Layer 2 of a small transformer language model trained on English Wikipedia (9 layers, counted from 0, width 96). Numbers have three digits each and are written without spaces.
A neuron's activation on a vector x is GELU(weights . x + bias), where the dot is the dot product.

Input weights of the MLP neurons that the questions are about. A number n stands for (n - 500) times 0.00075.
n8 (bias -0.020): 596550661487432478383434520606404431657304395437676447591382676544365559367475527279469416453766428548446565552704606693488456657578537351650366529629698527507330486399624515418689563492553582385620470414419599520269410360404476564474746195442474443571662384333527469494596451623560519365
n16 (bias -0.033): 272382431637589478740578236528356659488493398465683576358512680400658672410454471651450407359482418637527539443506484551265505374424561421603368521529437494496610607588466420685405701328428519507420405529526769468450542487552586534536385490577494474482525598439405346511362644550409552466
n35 (bias 0.006): 507519434382691571611306427399426718706555464399489539584334453476386583471464296285593402499448644539512489289559577323534625520596539654412601474487476678479777540592603507397558604618496410375259401422501453539519235477390348682836439174461441593584653423664606367725555375468508433504
n73 (bias -0.069): 555417731406626276535469350496585403581306531571674622619549598398557317621518380421403404370396395474396579585727271532415730612553549367507440265491450594445431423428472563480473826342447444339664662356348414641502723681433238475562340388751260554430652826564581617559515318519719656456
n74 (bias -0.057): 515557593497747432444422621565482758415337613455277445478741585489591547427652523722461573562383496505496400433622670430418412355545662609480434320443480327598154711389536626511464546421465693464348650474656378349518485525520750428372305456335444490410510500482449303448723505464495475566
n84 (bias -0.056): 346502515461501521492419565384526667587597532226562714463490407336519532524755642580507564513536689315599335628752634582508563519308334429609482471363676309447343626413512639348451531412675613229433538497563547425469610395414635319517234387508630567751543610549442523312446644403396510499
n86 (bias -0.070): 447474582658616481438284224299665218341631487459242377531443426489629432733499426320618227452342440391381326508497588470611602540578519482514733468475708635346588547492326539335478715468445910519756450505309475481368526573427452492668518361492788614514494520732632535449789543552586344368
n90 (bias -0.015): 451769530454476519861291599506484681422457530423633686256507474624607507257450703522455466482258383641468385521559537655545490582478621575652702454465566383473645645535530391480627502493413435484349452315382541485609340291319488537684605400392576362553651424521391408539277494239688461548
n97 (bias -0.034): 285349676593519289477603607486350558713751499714545536509531565583556309415552367491314553566614359450554521649335421425493205368289527720341683758498754510517455575628661306396352663477560529608363448617650429338601478430288369570469312402561510428366627582684410567514558537379521518316
n100 (bias -0.058): 262673487291414445405494521477494644596309390469701540375350562262521455161722405402625595592471292689520476645748582495530575479386324686488531425340510643580238704420572533383532703468662205391522553609544421391524543422593318518699725297514419622527412558786539499682427486492526466525
n104 (bias -0.041): 586752465344459673556449583602664441753623560661473304230506531331470766364616569408493198310335495674453463389357712650499370573495364698622612475557468467475406590510472480800331419387286448420374235361426662343620537640407532470422408667567547649372469787608429726705607297228516450841
n106 (bias -0.024): 532314611668726282330516635536312486596524549457655291366441667685667197538500433405464580440601591327523346345439889185431591789218475308691528559513540455680410437551562447434572643647390753400640489330630401400264289275530626638367469335546669525561419627322519499624660437657680299548
n111 (bias -0.058): 446455604352427630577637371696569553667468463438400503615519498540619661663512583515631197464448545599497566314398749743313478491429373572540603487491418492475349406577520651675501511594581613290550334280388802476681405526345280560336445285449631584392242602722392418210536413505716346618
n113 (bias -0.066): 506519590680725500417528429432414537487364576512482309450576337439287673369346466379424413509560386440837598595212476571244522357394340715557805478596586524732456548619553578327695575473438710536397568023510427513384482362931544497479423390769513670433526489360297592464588497670556569611
n130 (bias -0.039): 393516575530426468493379495467672563532248346493313428489464384517641511498527514674619512517388624545589530410433466592333609335451518650327690607592379518305219430566630600540467425334709439684701515580540504552476736583562554458475381467457358498532604428503517687489320696518691319606
n146 (bias -0.042): 476674623499519480616197628490595370570445452379660282757323562574495330406781370406318322294414459721723393624452368645420252490446371536448375606767465418524488480412644450535502339374608368585617398444526643344466660440464465511699641494282608531691386499558416414560529717334918613521
n157 (bias -0.052): 500678540360632121453412517524564383340504624453562516508604301632502560737648515673686587388396681387578430180609353632717612552376518538553465220363596333446770309466536256428548367479688430555411555598685384491355408672312410472346600504488654533308502546326496692466740446524558381456
n195 (bias -0.038): 388419750400549601555725584513641499461543489432434458239438531464537468375466675444535397662410521463490422566519300524676335542407484516528543584521473370500533407493378700491654415436496537508769496505385708581725341619636476494511652336331287685441386360893408567355388251392726534537
n212 (bias -0.050): 520528520598811500512548501290494505281492377421421548405718393342609318254546406524335347450517508653332572602492421573395252397522638595391526503505505647650655609604533602472675588468628300053447407584332422567409445278428438664563639452679324779556673528506556561402500475504639560678
n213 (bias -0.057): 412236492715738474510461534356397234400626288468526484536414455450817605594607214295324520263610417658718737325491599646416655585181588634322395712370459238567651806734584767400330701331611463447546664498461594331466498202329570403827691337583422506603415390548453481498624535376573564626
n242 (bias -0.076): 296362615664676291690475347521488491028445671399452395469649608601577422426417471381622289498609665487531325685518759523465332397508444477545360444631413522444550498461587693628337617254545703612426476491844499663591351496515600493592294698605256543285461431475353752432513424434471391535
n246 (bias -0.023): 508498604427747349463430334556510512370473704687672715426518714503545551526446386373560498380266599497444479348348425520405536367417476468393512433096468490780597676706779436462570581472426440342312646513696739208488606552617703453388388365588360718599374415479502462603666631243525469496
n251 (bias -0.051): 371449732374555659591524642582579655570565390602629622487350245397484547551488454706775521502222413319480436377475481646576451599523274553623348492568446569508518382621599571425396497716650329440413401454660625525464368498252537321364426402464567597426627438510451456465583312446581772542
n254 (bias -0.020): 577442698576396453322396770392367548600700683363490611601592528629484598509510486505477413608627618635457361578606509165439490656498346470472396418414489477470585572223486548577520369393338267748511441572517324434316533557497669593564367663607296530502553579565478504344499547467500510320
n263 (bias -0.012): 446526508456612517613311517340632438634563598460825642354583609559572598346457436302530372285539445541661448338515501599367517409459479477609741448305359417659597356587527412497538526470428513555356422615552562277500615491672557355492764524295517528399558386355557374768404599381714486598
n269 (bias -0.063): 465391601423500273321565481455523542534802404382395315700548449470724460261629531439676254437472359478558473558530472436508579466465701361485515550536552230401636369593610621499529691304707602462463558474541491507558644279627575823343390471199450532380554905400598609331516255693589356481
n274 (bias -0.032): 574636537637364269376470344548575474390740562540572285595255618662572523452313331410457499688428352494726654508567504350406575533450402711391583516753354471590394400438511283481813520312456213482427627422672256355430649578524763639532324664399477638502503548455480536508418330673649507497
n282 (bias -0.047): 613383495605401483395507411374427455529441452436467388282491292541622634302475633460753491468544506839307401598337545350424710575751446375504578616554294420404443428462325580461596549411667475421639351274442425499345760596491474487702387459376591494546584602556305576524583474591740457752
n287 (bias -0.018): 334532573412410413835639550553769285494426568730261618653315377523726627413766713263380651559582424497497645483660731607389381313352439652810643485443430371505311221439331279548564387474595387691396384762321505419568474521563500634757346308388539551434576462509241345448478618276582648707
n289 (bias -0.062): 688517535493375703426439491425557632604598570300386509465615383340585559363559607537607521546453451622672561475314805485469538379431743630534452537421683441417383433607508646518775409361468305491304591271433426325286434747692692449586486300545536436506162409376554500548708258526496474513
n294 (bias -0.021): 567506453320552472620628534560464536479185521285624411625505589497471688656761484453675626200316600426463446253413508271618639516257764437633482579470687283711504676440661399509554451548588663604572491417389436384467643433605489518446570503812615389576736541322302396135535398507560439459
n309 (bias -0.023): 464600323337091537478574538440463385612538281626576667395456589546385621474541342709299404400480357483588494547515456568538524557514589293420559601386684565537739380586427699536545380679414354358796563446389464487550618435697625571559489408692375513508486533404635519447287452368617633553

Each question shows a token from some text and the vector x that enters the MLP there. A number n stands for (n - 500) times 0.0097.

"T": 718579367530698533427595596353676397490368239483403539556545698262509381485423601523469617538620655615579514593556355532554633500584685438455476474389314521537435471448467337481361372686497587535532485548605623545456374337509514643337429564528559322469543576572470208632473482610421529363
Which neuron lights up most? n74

"che": 760462281419615466476558614431584309415525409484279634526519525412411586492380493409420840682608540732509558578561330570527593592578645535508423540524526442460490462571361649423425531576522642586378520603531698432426400438360368538280545753335566425522414578480425384546328473364438644379
Which neuron lights up most? n213

" television": 777620482463606486547435412310737428475477413559366564365485632577386485444342406466490850632612638640570534670465314480453585580507683433495475414411312618436423357444398523336521514547500480616399660621583642518490384429357490410343550717327468317536428638526469397583401533452606584454
Which neuron lights up most? n263

"ree": 702557428413547482549643563402672294444303367469302638588488645531346534611245603538480729561559612648465565606398453572630510604664552590422374616410319478478457405464495609452434568646556531575283372581606701469468338422334415560320441653499500358540354616538392457519333575536409574437
Which neuron lights up most? n111

" '": 754440390515542342539495571407597466505545369530383472594551451338359535475274533499457750606589658570617519544519433606535561503505678268719431518406477519495487389606361311239390515620449498531370433552665681549516366455474455569239592671537612502577367638678421464352350563528460604384
Which neuron lights up most? n157

",": 778598380485610385537485522407709414310571404528409581463491585363425462413409499491535786581514591625470487677484421554559587438558603256594546516447538574600358333321405429358496626655570714515295570562559658589432429366410338568423655617423543381386259677582385554486386502601440479405
The three highest activations, in order: n157, n269, n86

" \"": 703438418475494402589462558414642476528586391591312479467564452427273489592328477539417761636635740560477582625477494492503480595353630297614513575464479445557434507549311415298285444629495417556311526516624705575471341459565313640344577615593568454465268622609416461409335547619527571562
The three highest activations, in order: n106, n287, n97

" of": 852517386326557387450414629415690502457512421543418491471506631451403545564258455623414627641439652645498654612559424501639582510631677309482542517450356538464317475469444417440359537467447530504319467515522630562397408325482350605485664543506563325431270685727428476470370692515574523532
The three highest activations, in order: n90, n73, n282

" on": 801657440386591459552458468396590422330578468463405509380517555446317566512326354592395698509439709596447549766455426571471641445577728230651507541529363651506342555555598443357331487472492547577426554621511628596365428445425350540489546514529621426498324607619349504445361619558491522361
Which neuron lights up most? n16

" show": 612617529334550544502394418346651511564434388610312574487515572538319414457354575497348868581513740639495575627391330571489611458561739341601530536334373444393434393464542462418493644574524483571412561623648584474463258384431423459516525711460545286599447529549508386528322572494493577471
Which neuron fires most, and how strongly? n90, at about 0.83

" sat": 597552475562558491463386539355697358473365385569371501500561548383308365429259613454452736729611706642573482601420438454700454514600616466655387477437497583462320415457575414507315629588376613543459479491650629561476394354418546516488587745551535427507362519460530377623175550576389543473
Which neuron fires most, and how strongly? n242, at about 0.42

" S": 791560321382638525470490602439691377355475500488365549543557544300301524492432475508474677619600713638472545698541441479499586550540546389650464568471492453587471343496395576435362547737516522460452589596594713444469394417286357666325536598538520450432434651499381212508250523487479558408
The two highest activations, in order: n212, n287

" for": 813584315400558510556330513330545522506540505452395528488530656451372570543253377553358649648386628602540670712428478535615532465599542371585580580431357584394261539474501473384332497636461623461369563614569690448464414386578333469461522570488730300410309565554544468503339690503581561446
Which neuron lights up most? n263

" the": 805498407418588414546519533239736395369370399576357479598397544402301547571308366673407736554479598514613553589359496595556422599517597412490430550596356694499430405437428472400391585649420567593402436526585654643407442506428460507344542703578545457526348580652548352525472576557561605348
Which neuron lights up most? n251

" with": 824583324403653508458420375385649515385525436463293443488585547432330550482280430627460774651399612595561634706506351470520552398647570350602603609485367665477330431481527393503344586523494632583336510500589642632328335373578428435457546549600661376523327565600394510494462561527428578398
Which neuron lights up most? n113

"7": 749525405366630562525392549418709381460530299461372502491354504488302576511443526545503731680549530665405620696375415576527558416622602446583425665600266544535386424407389445453447586402490552647555577617658519546473360365547422612211460625604587340392312684463444467528436636498493332466
Which neuron lights up most? n130

" title": 774558529539585455527458500404710417481364388642273569489498630556348542484372484582412824553640780566515465615369423589605563488552656447580430547484455472457368383474571396531429536602467364520383386541619507529496365325432538527312443614472498367533278652699500441498158554481454578407
The two highest activations, in order: n130, n287

" a": 709474507435643432476457489300792349438420428579336554493501522467304582382298390570421670645475669537467525648428497550553357501530663335569501524591278586558445349524367476350350595649389485565378574620489690581394342513477349536434567718652625524570299631609613470450455537579448563449
Which neuron lights up most? n212

"ixed": 734548561545504535434471581396687434466361277505364590507421569629329474593302561519422720749576601705617666516438448506641539585601746539458476417552269546327386434387383345486387478567429503521433380526558587551492450457568599575531505499501420346522220570546512454453268556591312618466
The two highest activations, in order: n274, n130

"om": 829529342408609461508513601432761413577415326462394603428474461450255575518221689343473721544424629655498658574430357601589518569633578370476292617406334471561430424601381534444526611627603492600282531541664559528468504441334486518438512665470524380446568510514419346511411616486588506413
Which neuron lights up most? n282

"'s": 673529343438593494510477501287684411446521407572324464452415692476368570412185432674518699595528568600456697628360546626495412500575692425556432599442350636466323494499328464354281624630491611597399526571563707548479371440352445574479483577407647447598312509584561370541409568495548614497
Which neuron lights up most? n16

"m": 800371361443544480560532629469765415484413276473399648651543541397360497578233489315275581613627651682565387599432358609621620540593639451494336531488460581614500497422325526445468536509463638678449516564613559556505502343317465546346545562500607434442489497601385324527338546534407560415
Which neuron lights up most? n8

"4": 738562370374618527545416550448732384491569367465405546449374511494320553452426446546578752669537552677377652722386405530452516411570687414590461646633301481493443393398423504459407578423468504575528625654581593548465336426539371585152427691541599384390383724464471429494367592505486361499
The two highest activations, in order: n269, n130

"1": 804507396397623436650429665429639359547497401508303577458266554520273619581324426392527705607511577573550474592423478631509473531700675390666464661527353534642379453454487471410335537507417444537467560518577786495418315445630451592241574771478396468467367592533356423538487558487363433465
Which neuron fires most, and how strongly? n104, at about 0.44

" I": 768536314425588475474575545410659344508597492461377456589622654377298557643290491564452703638586653601368413632413462465495487432593519356571498653543396460418456434492323629349401511649487537501467555527599655606444366408420339673392490604551614502458506659602286249393352656542535505403
Which neuron lights up most? n111

".": 691506334407550455563484523437603438480485313626282519529398635351352574555361462646462754529577606676571446556482456535570650468449678290435371589537392635505448439375434496393498561552555573549260607559642763486468563292534262524383591634536563408420376621660352432435528495576477463438
Which neuron lights up most? n294

"3": 650533373408587542530354523409673358488513310520411553529404540465335440438430528555511703565600534635432602686302484508530601430706684569509489523574289522499393388372384376440404522397518626553612494570688611572599363349600546571170378795524551338501270703527484387536502528576431440478
Which neuron lights up most? n269

"0": 714555355427581503645433558440758478515481372520470533457391522491405539361294417448604774610433543588433625658379297617502456437692586338637427622550265466575421429532246432424450567489515481575431655659674658519385392439464483571257491745574578392322472624512490408578533610430454402493
The three highest activations, in order: n263, n16, n251

"ort": 871538376471496523441496542476652488603528438396364600532321534544198558510193597553538697612517708656546536653306380455496585471616658489331429392609367423391390441509653581502518474630585495522419537658597605456418589461464370527380530577534457473451239694432435460438358586512419489349
The three highest activations, in order: n130, n254, n289

"est": 852491346472630528489485580452831482436457422341320426490453563439322619520227527544572724526461590663522544557424438523647494651694702426507264625587361475419404533457392387587316504656545664461470474622528762426459504487455445476450521597518476342439351574475420431549279604478410554402
Which neuron fires most, and how strongly? n282, at about 0.1

" Police": 676575408337546657548419501358569417415583494473310484537293660426316498544290539615571753528543650682465521761449516574402685588626526477521410499469368481383395491445398491472398556661528500587384527577582670469550326511283397506304458598476430456604345685479450413596330562396574643484
Which neuron fires most, and how strongly? n251, at about 0.31

"ll": 888581293435596478355537532376656455577389345451290494475500539513218553615270660508382705711527680621587587587363258572559560469586677473501447546496324500455374359485549498390410560514525466555415653549569621606471491398612550527360408498645654408520408551476431407470463559521365549427
Which neuron lights up most? n113

" and": 793558509415574492500449493303671507306602371543404565363477625452439459459323410495458716586404664735451558681514321530610637449576571335542534524448495653559358363382451421392474594604567690472306573468598674592388444444382452404535505758469585359332406581536384436439478551628512507424
Which neuron fires most, and how strongly? n282, at about 0.51

".\n\n": 718513436388590471521373389472499387539662448563176562464437623434411460517337587609435696506587616633608485569459486410382502292437664520528427685537541560469222448456365489441595578701562512479379537632553720559504471284605310455420584599559548302454202604597488458541588540555526498405
The three highest activations, in order: n289, n97, n111

" engineer": 711535560472490632425471516396612403475529378595339584408391562510340406452255645570465767654539693597558453741404328483638632567524641466482438467214406522319388423483533380418527534483508538601285535585619485509547411420543508457357561677510451377530310649658491376470324496615495602527
The two highest activations, in order: n195, n254

" It": 749599327440601320456597550362764383503541484425357503476518646511325508665353505514430848645625685627423467569420378413418580452517639298544429600552468540463381358406367434464480671669396594434473601483561662622477335320462418510278505613557537411538516572539404344559433486539498608502
Which neuron fires most, and how strongly? n106, at about 0.98

"its": 610582369475723577489544490402748405579503360580225542565509573435236439444303518553402815499605762725491622628305379564590597527604609396417510403500400491598347440401561481459393470569506559572395563579623545512455321459576398534322420511430446369511376517520444545547310644641427546445
Which neuron fires most, and how strongly? n130, at about 0.38

" record": 788507662494624533494422491365679505540460407677303472488499521504291631507367541557318775589611731580654508536344395584654615549667666374429520446423234565514367455412421330495441554602417416536443542574578499573515285294529554534563507476515460399521308501612437456455359494526287548543
Which neuron lights up most? n35

" in": 834568442353599415518409552384562421424564416480336579504477531469307504449262327649431687620449718642558571680469415531531601374644698238562633482587506633501387481520487448504353520567409641572433445513647607581479363448466318589392599484532552299544305607574430409405373621449537553421
Which neuron fires most, and how strongly? n90, at about 0.11

" recorded": 777569499451621426501361494373689446538567449487349598462451594604285576535253476611415830687553671652565602635563284395476574486506741298465453510570409555400332306436470461524387553549438525533364606545558615570331342477522386490500629547547457389552272576599530525565334383501385463535
Which neuron fires most, and how strongly? n73, at about 0.24